Layer 5 of a small transformer language model trained on English Wikipedia (8 layers, counted from 0, width 64).
In attention head 1, each number of a token's query is one row of weights dot the token's vector x. The head spreads its attention over the tokens so far by the softmax of query dot key.

Query weights of the head. A number n stands for (n - 500) times 0.00059.
q0: 428,563,548,499,487,431,524,476,498,533,497,557,403,522,452,521,511,490,520,470,396,388,473,455,505,381,568,462,463,502,571,430,502,441,545,534,562,524,478,477,408,516,480,604,511,540,555,525,513,415,449,541,505,616,527,474,582,389,386,517,425,538,393,611
q1: 525,497,589,246,539,627,607,516,410,495,407,537,503,494,457,436,515,506,511,470,537,485,491,540,509,402,555,430,558,515,561,536,491,473,534,397,490,460,440,272,377,355,304,583,475,524,439,408,440,533,290,583,491,492,558,513,604,396,499,347,478,654,396,625
q2: 337,376,330,557,288,651,502,519,695,724,698,475,490,439,673,531,435,429,267,715,450,627,458,508,490,549,573,537,295,466,618,503,491,425,395,560,348,422,452,609,524,634,477,357,594,458,587,610,515,376,443,294,553,419,475,607,541,345,538,481,370,408,590,473
q3: 623,617,778,645,603,356,324,610,247,221,317,323,615,588,356,498,628,654,519,449,403,659,675,536,599,636,387,585,741,315,535,418,502,535,500,548,769,556,611,512,370,557,571,528,334,520,541,389,452,707,594,613,511,518,504,340,329,514,463,583,650,476,535,521
q4: 385,513,371,376,297,374,408,428,411,543,483,529,410,610,528,431,570,586,437,449,577,487,548,555,553,219,593,386,561,671,658,404,482,413,525,623,464,542,258,335,283,484,429,641,520,504,489,444,320,288,240,590,390,506,413,273,730,426,246,344,414,628,410,656
q5: 451,534,500,436,426,410,409,370,509,590,539,429,497,591,386,513,482,448,405,592,536,494,413,464,632,798,507,439,510,382,487,428,497,383,370,641,479,509,620,608,625,566,649,547,479,373,465,467,576,398,797,485,576,366,555,570,473,472,529,497,548,470,592,427
q6: 554,213,358,516,313,732,674,804,746,662,600,599,501,462,891,497,445,488,605,381,373,769,403,544,266,24,663,440,234,466,600,457,509,495,369,369,324,368,402,546,400,576,598,507,530,506,582,795,422,380,267,448,468,614,310,506,555,335,421,494,288,447,411,644
q7: 527,830,778,295,933,131,328,243,58,102,204,375,565,562,121,334,442,820,479,113,835,26,765,785,861,601,590,540,674,234,140,456,477,648,595,665,647,910,340,321,529,464,678,570,53,690,320,367,517,612,685,895,760,643,859,736,331,733,689,597,838,512,548,547
q8: 611,425,669,505,370,555,494,541,517,510,488,486,405,499,604,338,364,504,333,438,219,560,467,625,388,469,493,648,595,195,536,537,750,453,460,656,633,471,387,405,449,402,727,338,555,517,449,542,682,418,690,477,832,521,570,368,667,473,367,291,504,406,613,651
q9: 611,591,548,423,512,572,522,348,460,490,388,537,501,642,442,321,228,531,489,390,500,382,563,598,436,405,667,308,555,296,453,582,553,541,518,535,564,617,456,386,594,460,458,340,527,607,495,319,394,504,495,583,739,594,575,390,586,656,521,258,426,444,456,534
q10: 334,435,446,613,584,455,327,264,420,554,574,273,585,247,481,635,712,374,445,672,526,596,530,321,562,559,580,661,311,654,570,342,428,295,614,400,330,457,416,454,315,666,396,316,364,552,361,530,523,470,271,337,601,378,560,628,346,531,550,577,488,537,731,470
q11: 480,496,680,415,453,501,644,656,461,431,492,421,719,333,315,584,497,548,455,634,457,626,565,326,521,466,721,493,427,579,476,536,264,419,437,374,272,574,567,477,438,506,376,416,525,613,458,453,541,663,355,399,478,418,505,523,402,668,415,483,566,485,650,518
q12: 816,322,746,587,515,677,622,640,462,453,365,564,757,585,520,258,345,488,348,527,332,545,435,559,541,516,622,588,675,338,460,412,586,549,380,448,679,572,391,426,467,564,451,468,517,669,543,581,604,733,623,379,639,490,672,512,630,358,375,435,560,447,413,458
q13: 679,622,636,445,494,504,613,580,425,419,495,576,514,470,456,383,552,560,293,592,418,500,540,559,501,450,598,579,704,527,496,663,530,564,627,580,519,596,298,377,449,286,404,497,649,387,473,408,337,668,544,483,539,460,514,402,494,647,441,245,475,469,644,358
q14: 565,443,318,664,533,398,508,560,592,583,586,487,539,576,562,423,479,404,660,507,596,455,353,536,581,503,403,477,360,656,497,406,568,528,412,426,466,419,591,573,591,519,589,519,537,545,601,597,510,415,488,542,634,402,592,644,649,430,575,585,470,721,519,437
q15: 616,615,379,535,579,546,641,373,510,435,415,437,246,683,486,564,644,482,479,407,463,423,509,682,293,593,426,375,678,373,496,623,591,578,645,546,643,582,648,685,591,627,412,677,430,373,603,463,371,543,652,551,412,735,252,401,432,469,599,614,417,360,283,423
q16: 323,432,306,566,447,471,408,193,533,606,448,527,376,471,611,740,630,581,593,414,415,553,493,353,367,440,476,426,449,450,559,298,526,470,686,537,583,465,660,615,553,722,614,446,269,421,335,556,600,283,519,441,442,534,337,642,442,367,409,701,511,564,469,469
q17: 642,352,572,329,488,479,639,549,604,489,467,679,677,650,366,296,215,503,409,515,539,441,595,384,494,468,760,333,379,510,545,658,524,431,417,459,391,549,615,474,608,548,421,567,702,652,374,350,591,597,403,633,475,721,519,380,390,603,349,530,487,442,452,648
q18: 500,599,594,541,606,326,614,813,391,242,488,517,622,260,293,671,698,585,588,671,521,696,461,533,595,675,780,622,644,745,524,522,244,697,535,218,519,446,672,678,474,535,443,605,638,461,609,543,529,678,561,650,200,370,425,398,276,628,506,597,565,427,472,334
q19: 584,688,418,657,583,429,498,702,493,585,670,400,531,560,611,323,646,368,497,487,482,527,590,527,474,438,384,595,676,571,497,532,646,610,550,667,682,474,539,615,457,425,389,644,655,346,605,408,266,604,706,468,226,422,451,446,477,545,518,531,426,516,484,245
q20: 345,703,655,575,437,514,418,491,530,495,496,392,437,299,507,703,836,451,406,617,417,721,637,397,412,574,263,532,726,426,419,628,566,595,505,701,483,711,476,448,283,273,405,520,517,228,619,262,474,541,537,305,387,274,568,393,728,389,379,407,373,608,671,464
q21: 367,525,451,401,471,375,439,476,479,557,536,497,549,354,352,581,666,592,560,673,424,703,416,275,544,565,638,687,571,838,463,263,385,509,590,342,556,513,386,443,513,474,469,467,577,413,372,570,506,465,477,460,269,411,283,448,373,614,439,445,468,556,609,366
q22: 377,550,373,536,507,363,447,615,604,548,648,356,491,471,669,451,487,316,617,371,596,550,661,582,465,460,369,410,418,339,406,527,564,470,314,742,320,523,670,625,408,464,614,521,482,488,498,475,441,424,574,471,626,522,639,606,701,366,531,618,447,567,573,635
q23: 396,462,494,368,454,287,776,507,537,381,550,526,239,168,451,700,671,437,530,392,518,600,397,550,448,646,715,515,417,479,472,497,538,505,547,580,310,649,533,623,454,430,780,337,545,439,342,581,604,311,550,686,810,468,473,453,502,648,520,336,472,366,740,542
q24: 458,668,258,484,550,519,523,308,546,567,609,414,189,464,436,552,724,336,486,586,581,441,466,432,401,527,348,475,589,615,498,741,711,548,594,542,488,515,502,514,610,386,342,500,663,431,355,297,329,346,500,475,509,368,430,437,557,710,622,391,324,441,704,230
q25: 545,734,596,502,565,430,475,472,578,377,587,546,487,397,387,549,633,396,289,792,623,375,474,713,543,545,578,646,475,566,567,813,537,423,509,366,310,498,439,450,386,428,373,594,621,480,654,338,575,563,412,634,719,454,633,497,539,669,755,384,361,423,683,614
q26: 545,690,399,522,716,266,485,555,489,424,574,559,614,428,504,314,516,359,525,351,867,290,608,668,626,501,569,304,345,523,392,676,364,585,564,449,211,484,621,483,333,365,353,679,576,566,619,393,240,638,324,653,592,440,734,622,407,561,723,595,443,578,557,471
q27: 518,442,454,422,509,341,410,428,441,657,553,573,558,479,535,300,498,408,579,315,427,591,538,320,517,383,623,367,560,472,407,244,603,551,508,632,541,628,254,339,266,221,510,369,598,396,305,406,278,505,477,470,452,449,423,336,468,595,378,295,414,677,514,331
q28: 461,578,726,568,382,613,607,339,481,418,414,409,543,344,442,770,544,559,427,606,478,648,621,523,372,586,491,436,604,325,510,638,477,498,476,517,400,608,612,487,397,496,381,289,478,505,508,250,621,484,417,360,637,505,598,495,601,532,350,513,465,434,650,577
q29: 519,567,683,679,391,619,359,378,313,574,394,397,780,515,547,440,476,400,678,307,602,716,719,256,590,351,424,266,447,389,426,276,449,374,366,615,439,705,414,379,380,474,283,186,322,548,488,253,254,670,334,215,476,473,593,415,507,441,385,531,452,665,588,387
q30: 604,352,480,481,443,458,636,501,399,425,392,774,568,456,353,544,489,585,747,514,576,636,317,407,632,399,667,467,594,805,473,157,458,600,514,315,579,585,349,417,595,563,570,363,506,628,353,621,522,473,446,526,344,492,322,505,316,626,445,430,558,534,437,294
q31: 578,238,433,661,552,433,384,689,618,610,586,462,639,425,620,379,503,394,469,640,212,596,466,461,579,653,473,813,510,532,533,310,579,500,450,430,564,309,430,487,296,524,651,512,557,357,560,650,656,536,576,392,457,329,617,636,624,248,438,489,477,693,421,458

Each question shows a short text with each token's key, already scaled and adjusted for position as the last token sees it. A number n stands for (n - 500) times 0.002.

Then comes the last token's vector x. A number n stands for (n - 500) times 0.012.

0 "e": 462,458,664,86,576,501,617,494,452,506,622,651,443,460,429,321,501,658,471,390,507,545,533,498,476,533,533,502,622,575,500,467
1 " Van": 462,555,513,261,499,511,547,533,483,614,622,551,486,440,457,419,589,603,324,337,391,484,516,555,513,470,504,576,527,634,557,385
2 "/": 486,535,508,156,439,517,549,502,441,624,579,561,465,451,520,422,544,630,344,394,384,467,518,490,559,408,558,611,501,653,556,388
3 "T": 430,487,580,198,544,561,524,540,502,635,527,577,562,539,468,376,435,683,445,434,477,477,450,458,522,462,557,644,580,632,601,477
4 "ru": 409,554,558,124,545,489,593,495,567,614,396,482,597,451,501,413,478,707,345,419,497,394,557,433,443,397,503,600,520,566,511,525
x: 423,494,540,368,463,468,470,470,568,886,555,564,555,625,414,489,272,275,661,446,420,579,490,402,379,444,517,572,249,607,495,355,467,640,619,399,309,538,490,431,519,343,499,155,566,534,618,543,543,519,348,346,472,504,528,395,550,416,406,430,446,528,457,501
To which token does the last token give the most attention? 0 "e"

0 "ume": 533,473,584,190,578,477,572,520,456,493,562,627,424,506,421,380,431,579,611,334,524,558,447,641,504,619,579,447,637,432,541,451
1 "nt": 424,505,583,156,561,515,546,539,430,525,592,648,428,530,412,347,424,617,573,318,503,592,444,637,511,613,598,505,625,480,590,415
2 " between": 505,695,635,141,521,436,612,471,452,445,593,574,436,443,485,411,558,519,516,426,528,598,484,491,526,514,448,419,616,527,521,519
3 " Ko": 494,592,529,279,452,501,547,573,631,699,492,516,599,553,366,470,472,648,328,365,516,377,534,510,486,551,499,529,683,603,436,410
4 "ze": 543,647,560,225,489,500,565,555,564,623,457,569,621,504,408,405,488,744,391,372,426,454,496,403,370,438,438,504,591,635,541,476
x: 523,520,619,356,472,543,554,420,555,944,466,619,642,455,557,556,353,478,536,578,488,764,552,372,477,326,593,455,447,725,432,465,401,491,542,314,463,479,623,484,668,788,352,276,389,614,493,479,464,521,480,407,613,523,437,509,544,453,512,497,489,460,631,582
To which token does the last token give the most attention? 2 " between"

0 " Richard": 484,538,471,219,463,392,605,512,562,590,515,567,503,505,381,394,551,552,382,352,423,502,455,571,497,405,399,572,545,580,557,430
1 " Ram": 562,507,493,348,474,480,510,589,604,669,530,572,582,587,338,387,453,575,403,339,469,520,406,626,468,462,432,677,597,631,635,390
2 "ire": 628,546,421,282,527,421,526,540,520,608,457,585,529,475,377,365,533,719,428,315,362,496,413,511,375,371,431,620,531,608,649,381
3 "z": 520,541,482,244,555,486,505,553,435,565,600,646,448,495,373,362,527,640,478,310,426,575,398,575,489,470,469,570,567,614,641,332
4 " in": 496,646,622,186,560,444,585,469,423,489,565,592,478,456,455,461,522,595,491,434,433,578,427,386,482,481,395,374,556,562,534,447
x: 585,626,678,564,486,586,404,536,547,753,422,448,608,436,477,602,468,380,240,750,376,677,378,548,544,415,592,378,483,672,485,551,643,364,508,457,532,609,735,499,643,654,388,564,612,565,498,339,514,584,540,430,537,558,505,458,350,530,533,475,489,356,671,464
Which two tokens does the last token look at most, in order? 4 " in", 3 "z"

0 "ru": 509,537,451,177,480,545,551,510,412,567,569,635,452,409,518,318,441,748,475,270,416,492,548,541,422,565,653,520,551,533,531,424
1 "ck": 452,535,507,126,504,541,558,514,378,549,579,654,406,417,504,316,488,775,478,269,359,507,532,555,421,517,655,531,529,558,558,397
2 "/": 454,523,512,111,436,615,556,515,348,499,674,655,424,393,552,325,487,623,487,327,431,482,572,540,476,525,709,487,561,607,494,451
3 "P": 458,493,610,228,511,601,515,528,485,582,558,549,533,551,532,385,374,633,477,495,480,480,500,477,527,547,634,613,523,580,538,516
4 "ick": 595,496,576,121,442,512,569,480,431,556,394,511,492,513,568,454,414,687,501,559,448,444,572,454,530,460,647,575,396,498,499,504
x: 534,391,651,564,460,537,463,610,523,816,594,366,565,566,595,545,574,418,588,532,525,581,360,417,371,392,517,501,289,583,427,466,334,743,586,433,275,468,415,715,579,513,315,518,478,615,580,607,611,627,346,495,440,324,558,427,449,538,591,348,330,601,521,600
To which token does the last token give the most attention? 2 "/"

0 "ther": 489,442,581,402,468,542,505,511,434,490,570,636,513,484,346,474,493,615,578,436,459,537,386,434,450,467,441,426,608,556,508,458
1 " and": 445,480,662,170,544,480,567,505,431,466,547,563,545,543,415,462,441,490,534,521,562,586,405,346,486,520,448,506,524,567,534,481
2 " pay": 370,437,632,177,461,438,600,479,476,551,433,595,554,643,430,489,337,585,553,528,607,489,497,446,489,591,556,473,579,513,437,477
3 "s": 455,535,693,149,521,397,569,524,446,537,479,673,514,636,389,394,299,638,581,406,594,563,407,475,459,658,514,375,614,487,475,426
4 " tri": 460,443,607,306,472,543,581,542,570,570,536,582,587,538,439,437,419,560,552,342,557,488,469,618,447,607,537,495,637,486,482,542
x: 426,597,702,409,484,488,441,583,594,448,370,674,639,454,478,537,234,572,550,571,476,651,381,513,407,690,762,482,535,405,598,422,437,405,502,294,343,547,588,669,405,399,528,385,629,426,682,408,673,592,559,485,492,383,532,519,613,381,450,316,343,457,535,564
To which token does the last token give the most attention? 3 "s"

0 "n": 441,549,536,158,633,472,577,536,376,559,590,658,428,460,389,411,561,715,510,339,392,566,439,524,477,498,556,463,577,575,590,344
1 " market": 436,474,636,137,533,443,590,468,437,489,545,582,408,498,430,478,523,654,506,382,500,536,465,547,516,558,519,404,586,390,435,452
2 " Ze": 550,609,551,262,492,455,542,556,512,586,596,571,552,479,454,456,468,595,429,320,471,442,472,556,486,579,542,437,660,577,483,402
3 "bra": 587,613,495,295,520,447,520,550,479,541,527,642,547,462,443,374,512,688,475,315,381,481,471,533,373,426,499,490,591,633,592,426
4 " of": 506,663,496,216,589,493,563,497,406,428,634,576,475,369,543,411,610,534,473,377,406,555,464,437,405,448,461,432,532,631,564,486
x: 632,561,520,524,432,557,477,510,356,718,438,408,728,418,479,763,579,343,286,626,424,508,471,594,502,521,710,560,290,530,565,483,558,377,501,556,404,586,689,494,575,623,455,429,588,620,362,465,510,524,513,407,635,584,526,614,409,543,541,362,440,321,761,600
Which two tokens does the last token look at most, in order? 2 " Ze", 1 " market"

0 "si": 530,532,437,263,638,594,481,535,391,553,528,650,450,513,476,418,456,665,566,380,516,509,515,653,497,543,657,533,608,577,549,344
1 "on": 408,453,504,158,621,579,551,503,414,503,523,667,431,502,389,411,512,687,607,405,513,591,471,667,496,473,531,592,589,555,614,408
2 " on": 562,593,655,103,526,415,602,460,438,478,552,610,441,532,388,430,459,556,548,458,568,589,413,447,552,560,437,387,630,529,478,430
3 " Mark": 492,543,642,121,545,385,609,512,593,679,461,622,622,661,306,449,363,722,433,446,521,464,404,440,537,565,437,507,657,549,467,420
4 " Ko": 480,544,546,245,492,532,589,559,594,616,531,516,596,495,361,473,533,533,340,395,505,425,509,469,441,433,403,548,621,633,485,444
x: 450,453,459,587,590,551,490,584,524,701,427,457,647,600,558,560,208,363,477,526,496,668,610,253,389,454,496,463,629,563,376,387,524,468,414,571,549,420,516,339,393,535,387,155,464,406,537,626,462,485,148,375,504,539,472,614,509,376,531,417,487,321,462,485
Which token does the last token look at most, and with what share of its attention? 4 " Ko", with about 50%

0 ".": 511,508,555,209,586,397,569,436,459,450,525,582,423,539,438,450,509,409,502,522,664,635,511,509,646,495,370,516,621,536,549,417
1 "5": 426,522,622,218,614,454,533,489,452,549,469,586,457,712,363,525,397,417,573,575,679,641,402,527,706,554,473,596,600,532,605,306
2 " in": 508,614,642,171,493,446,595,453,434,437,537,550,430,469,462,493,550,473,498,503,570,574,491,417,545,493,396,384,588,547,469,455
3 ")": 470,570,649,141,466,380,583,438,436,482,490,627,507,619,395,498,436,472,555,584,722,558,444,364,630,545,423,417,702,563,448,432
4 " (": 642,532,615,126,401,587,582,451,378,441,624,592,460,550,510,440,479,405,513,553,669,580,552,460,613,497,542,547,588,621,476,528
x: 600,563,610,627,381,615,441,531,604,695,538,529,746,613,686,370,562,447,448,589,692,725,462,502,667,454,401,531,464,606,575,718,609,376,552,503,418,383,555,540,424,401,447,476,546,297,654,406,311,616,517,411,388,324,368,442,408,493,584,390,399,488,474,407
To which token does the last token give the most attention? 3 ")"

0 "ji": 560,567,613,298,632,524,543,549,452,491,559,641,519,431,409,501,574,622,632,374,476,498,466,546,403,478,476,330,699,509,528,397
1 "s": 424,501,665,132,656,493,600,505,396,475,559,682,438,481,378,445,493,571,631,373,534,579,432,522,477,565,495,335,651,475,512,397
2 " cl": 483,452,667,283,547,559,550,494,486,550,574,582,478,517,456,396,461,583,518,416,588,499,483,496,473,612,559,466,678,556,447,486
3 "osing": 482,530,744,154,567,416,590,493,472,503,479,600,485,545,422,416,365,633,547,411,522,505,447,448,426,618,512,323,574,420,426,476
4 " track": 491,489,722,143,449,438,621,460,472,452,512,601,471,546,402,452,426,611,572,424,558,535,458,501,483,624,505,355,603,358,428,500
x: 429,631,519,558,522,747,566,315,517,635,631,481,428,407,476,580,574,382,550,577,452,609,262,494,393,454,567,567,479,613,537,808,319,374,563,333,294,337,565,404,492,516,344,559,596,365,524,400,690,629,428,461,499,393,465,522,547,359,395,545,420,455,636,578
Which token does the last token look at most, and with what share of its attention? 4 " track", with about 50%

0 " as": 462,451,550,231,485,479,588,460,450,455,518,530,497,555,441,478,410,486,456,635,597,488,536,310,516,515,526,530,500,584,390,518
1 "th": 485,400,519,378,564,538,523,526,496,566,469,610,559,694,345,478,257,538,537,606,633,432,485,395,532,608,656,559,599,635,413,422
2 "ma": 516,432,511,383,497,473,550,526,610,529,406,510,578,572,293,512,434,542,454,525,600,456,476,360,439,489,399,506,587,501,392,469
3 ",": 499,565,535,142,478,481,576,473,415,439,564,582,497,508,471,393,468,478,475,506,589,568,486,356,490,488,501,565,554,631,537,504
4 " Red": 603,560,582,155,392,528,635,512,579,554,532,497,546,578,383,493,512,491,337,544,596,439,571,477,534,477,498,606,598,652,420,485
x: 519,575,566,520,347,747,673,320,617,881,473,642,575,437,638,543,436,481,587,650,472,689,578,371,432,473,583,525,456,413,496,546,524,436,435,605,399,389,331,519,559,494,475,475,402,402,581,637,497,613,232,483,477,640,368,511,494,485,507,326,549,368,559,674
To which token does the last token give the most attention? 4 " Red"

0 " a": 483,520,654,132,392,405,617,457,476,435,550,600,502,578,452,399,422,546,492,527,606,535,455,414,509,572,509,507,561,540,457,583
1 "ero": 537,454,622,253,426,402,605,510,610,550,443,637,624,696,381,384,266,652,482,486,598,456,493,475,435,627,565,525,605,490,405,574
2 "so": 488,455,593,172,516,544,586,523,501,495,541,678,526,604,309,379,411,655,551,396,593,525,444,562,435,556,551,570,661,573,499,470
3 "l": 509,465,632,161,544,529,567,516,416,447,542,665,510,558,323,369,430,687,555,395,575,583,426,464,419,510,510,538,592,587,568,502
4 " tra": 481,450,557,229,518,554,568,503,490,534,536,616,551,498,433,385,441,666,497,326,582,474,506,508,409,580,563,503,678,566,476,527
x: 362,558,680,386,416,524,485,574,562,571,451,632,664,275,510,523,264,524,626,513,537,517,606,431,426,537,519,551,445,562,488,219,265,335,460,402,180,450,673,411,570,374,441,332,649,472,501,404,553,515,519,373,438,377,530,521,527,442,328,478,349,425,601,450
To which token does the last token give the most attention? 3 "l"

0 " as": 462,451,550,231,485,479,588,460,450,455,518,530,497,555,441,478,410,486,456,635,597,488,536,310,516,515,526,530,500,584,390,518
1 " a": 560,543,603,142,455,405,613,456,445,418,559,599,492,562,439,439,447,480,498,565,607,540,460,378,528,540,497,489,553,557,467,545
2 " cl": 596,466,676,279,575,479,580,481,567,560,516,571,534,591,412,396,408,588,461,457,619,490,462,439,464,593,487,534,657,576,431,525
3 "ient": 506,472,659,180,594,390,622,457,520,457,460,621,516,568,377,419,395,673,496,456,580,472,494,409,413,548,480,414,582,453,366,552
4 ".": 505,532,535,176,524,394,579,436,383,393,513,588,476,504,510,434,466,437,515,555,622,603,508,362,551,489,439,483,528,503,518,525
x: 546,685,347,579,504,556,573,422,611,766,444,406,612,419,461,440,632,377,501,658,455,425,400,516,530,434,486,351,616,619,418,462,611,426,564,587,505,642,482,402,463,290,404,372,687,347,388,521,231,612,495,305,379,459,513,398,468,555,525,466,340,531,642,256
Which token does the last token look at most, and with what share of its attention? 0 " as", with about 40%

0 "e": 462,458,664,86,576,501,617,494,452,506,622,651,443,460,429,321,501,658,471,390,507,545,533,498,476,533,533,502,622,575,500,467
1 " Van": 462,555,513,261,499,511,547,533,483,614,622,551,486,440,457,419,589,603,324,337,391,484,516,555,513,470,504,576,527,634,557,385
2 ")": 454,520,574,91,504,463,593,428,395,498,595,573,421,478,501,432,568,494,438,496,556,560,477,428,647,439,466,568,567,604,529,444
3 ";": 457,613,463,149,392,483,598,447,419,494,562,494,422,509,565,446,610,305,369,585,664,518,611,485,629,424,518,663,562,692,509,461
4 " To": 519,490,563,214,429,471,605,510,562,578,509,476,514,592,405,544,494,321,340,580,711,425,593,508,597,487,461,607,639,679,390,418
x: 479,469,670,532,313,648,526,556,460,716,495,511,562,477,597,565,529,284,373,570,470,542,623,531,485,578,472,460,645,481,414,370,562,438,240,698,469,624,429,503,435,358,413,372,487,343,663,607,536,447,219,335,475,616,353,541,501,313,609,357,443,490,440,605
To which token does the last token give the most attention? 4 " To"

0 " 2012": 605,588,552,230,599,482,559,466,420,427,489,504,391,498,452,584,541,478,608,532,580,543,474,581,637,524,535,451,556,370,492,417
1 ",": 461,699,531,125,605,442,571,471,403,390,529,472,405,440,520,518,572,373,512,491,620,531,538,518,583,510,513,444,574,467,493,458
2 " primary": 387,519,709,175,512,435,600,509,536,530,492,524,420,625,383,499,475,426,495,523,713,492,528,594,589,592,525,510,666,519,406,423
3 " recording": 458,546,626,128,454,401,620,475,527,503,479,571,452,528,358,494,479,523,523,351,596,498,460,612,519,582,454,356,664,398,422,424
4 " artist": 495,452,649,236,472,440,628,478,543,424,540,568,432,562,344,447,464,453,550,461,673,531,499,591,533,602,472,436,680,403,378,526
x: 329,363,524,682,372,532,674,452,405,541,442,395,352,393,565,637,510,412,528,716,333,648,566,370,415,495,515,375,486,617,427,686,384,480,443,299,304,310,419,417,344,341,371,531,387,402,527,487,594,522,512,423,501,367,615,424,406,415,561,453,391,363,599,497
To which token does the last token give the most attention? 4 " artist"

0 "us": 478,455,621,163,577,502,620,460,509,501,567,601,459,503,420,370,478,557,462,492,547,534,546,471,503,506,479,554,592,592,479,504
1 " ser": 443,432,509,318,573,589,580,458,546,542,557,517,462,451,435,419,498,575,423,385,566,460,575,518,508,565,523,536,621,544,434,490
2 "ial": 428,470,630,183,529,498,592,467,479,487,520,562,420,488,400,383,502,575,516,405,562,593,461,550,495,512,457,524,572,503,556,463
3 " kill": 470,494,665,257,466,429,591,475,511,566,550,561,493,517,405,458,456,600,456,360,531,524,458,466,458,614,448,438,631,489,478,449
4 "er": 572,511,558,227,410,435,591,493,366,493,576,592,414,483,410,453,489,542,482,424,559,561,510,428,520,571,537,420,612,556,455,357
x: 318,603,374,494,400,543,428,370,481,642,462,536,593,444,459,495,528,512,424,752,387,459,506,540,590,377,542,493,505,517,199,781,508,313,367,504,320,453,445,300,533,560,424,347,696,422,535,517,399,523,258,404,464,502,469,461,494,570,647,546,500,327,583,412
To which token does the last token give the most attention? 4 "er"

0 "ru": 509,537,451,177,480,545,551,510,412,567,569,635,452,409,518,318,441,748,475,270,416,492,548,541,422,565,653,520,551,533,531,424
1 " Te": 506,543,488,223,445,536,517,544,441,552,623,550,488,401,553,372,499,624,411,340,383,439,532,523,443,503,616,546,539,579,508,458
2 "zen": 391,563,588,291,442,431,568,524,532,563,454,598,498,551,404,454,481,581,539,444,471,527,480,561,452,418,465,550,570,583,578,406
3 "i": 423,591,531,166,451,530,611,547,532,505,515,600,519,500,402,428,535,541,589,417,461,548,439,599,476,457,457,497,566,455,622,484
4 ",": 562,650,553,117,472,477,568,496,348,387,667,582,420,435,531,370,589,390,493,455,545,613,474,415,515,463,507,502,530,607,561,485
x: 502,640,362,609,354,487,497,368,458,743,429,345,627,465,545,492,689,587,275,676,433,454,470,492,477,451,483,391,206,509,582,598,453,458,597,493,399,519,513,468,424,558,426,406,575,494,624,484,287,505,499,304,534,505,395,490,347,536,642,412,308,368,757,517
To which token does the last token give the most attention? 4 ","

0 "amo": 550,557,547,288,582,572,532,535,410,492,648,712,480,398,493,383,522,683,629,277,453,521,529,657,395,573,605,395,729,520,532,462
1 "us": 433,519,577,154,538,508,601,486,432,460,600,657,426,438,432,334,514,640,512,391,510,538,566,500,418,525,546,468,619,561,479,479
2 " ser": 415,446,501,301,488,575,588,468,542,541,585,534,444,426,438,408,503,602,410,351,557,434,618,557,497,592,567,506,650,538,390,475
3 "ial": 440,462,625,173,440,478,584,478,478,510,525,599,420,517,384,374,490,596,517,397,569,599,463,585,506,510,466,542,604,524,565,435
4 " kill": 509,501,641,295,452,440,583,476,521,562,562,556,487,511,402,457,468,591,456,353,537,526,463,481,465,622,450,445,636,485,476,450
x: 210,578,606,239,440,653,506,403,455,520,468,456,555,322,592,628,410,473,505,650,405,418,510,556,436,287,539,421,572,479,278,610,501,453,430,394,410,371,581,383,434,598,384,410,718,348,561,365,429,583,351,511,555,490,520,489,544,526,388,668,544,383,664,387
To which token does the last token give the most attention? 1 "us"

0 " Am": 541,553,416,339,539,504,518,582,572,657,460,479,626,497,485,478,488,532,428,404,388,439,437,506,437,407,462,603,500,564,603,468
1 " Woman": 521,562,595,83,542,365,620,513,470,516,518,583,497,444,413,446,562,615,499,312,418,539,399,571,448,439,380,435,606,475,608,433
2 ".": 471,568,520,202,450,397,573,422,362,388,611,600,352,404,511,398,583,415,515,411,590,627,514,487,585,485,444,417,598,524,541,434
3 "\"": 486,509,558,172,405,425,581,417,389,452,585,585,398,493,543,424,522,471,497,536,591,621,540,527,629,475,466,536,553,510,521,462
4 " Th": 516,484,450,340,421,471,532,502,581,615,501,514,594,566,528,496,401,452,398,527,570,456,539,521,567,507,473,611,538,568,475,503
x: 418,713,690,497,463,588,580,700,372,670,581,503,558,715,553,461,365,430,432,457,555,602,356,406,580,542,512,378,485,430,552,465,392,424,398,526,564,637,234,377,296,464,480,313,677,439,582,555,428,742,414,430,279,484,509,475,617,353,460,467,536,487,624,544
Which two tokens does the last token look at most, in order? 4 " Th", 0 " Am"

0 " Produced": 543,521,653,209,481,431,581,450,500,490,524,506,413,424,477,462,521,572,515,390,500,515,505,602,521,505,439,409,567,395,489,471
1 " in": 551,635,674,174,425,398,590,458,440,441,610,566,504,415,470,469,555,549,495,414,441,558,428,411,472,481,360,331,576,534,540,492
2 " Indonesia": 502,642,681,255,507,403,560,547,512,538,513,605,571,587,290,534,457,635,575,445,506,523,366,492,478,524,436,374,677,489,532,357
3 " by": 558,629,624,176,515,434,607,491,477,489,587,507,499,456,428,500,535,542,455,461,412,530,451,432,484,481,428,436,516,498,521,472
4 " Ast": 467,493,549,420,525,493,532,570,669,685,456,503,651,604,375,491,393,577,416,422,504,381,497,544,434,529,480,595,629,603,492,490
x: 418,479,675,379,447,647,596,721,447,677,457,463,418,315,660,606,233,662,460,401,415,633,509,496,473,432,509,372,778,525,506,517,400,602,463,486,534,483,588,452,440,506,454,206,650,490,468,634,688,453,484,467,459,544,603,624,570,479,405,478,654,316,388,411
To which token does the last token give the most attention? 2 " Indonesia"

0 " 2012": 605,588,552,230,599,482,559,466,420,427,489,504,391,498,452,584,541,478,608,532,580,543,474,581,637,524,535,451,556,370,492,417
1 " Aur": 477,610,472,344,602,522,567,549,586,552,533,457,573,471,475,534,576,461,457,437,495,439,530,627,462,472,469,570,604,502,510,567
2 "ora": 478,641,433,331,548,479,564,566,619,553,488,501,575,446,443,464,549,538,457,371,479,428,531,633,417,463,449,510,641,492,499,480
3 ",": 474,729,501,116,477,462,581,499,399,381,620,584,446,399,550,363,590,417,507,364,548,574,531,560,457,463,490,468,614,565,578,518
4 " Colorado": 561,644,537,252,475,487,574,546,567,551,580,572,520,523,426,423,555,571,423,396,524,471,586,677,490,512,504,537,684,579,493,459
x: 402,381,477,479,434,604,502,358,718,711,575,433,549,377,486,707,397,586,468,497,700,817,557,523,468,508,509,500,618,542,783,525,431,450,510,469,459,493,555,598,446,625,480,381,490,413,306,364,537,353,377,535,605,496,496,444,364,506,596,616,345,389,551,607
To which token does the last token give the most attention? 3 ","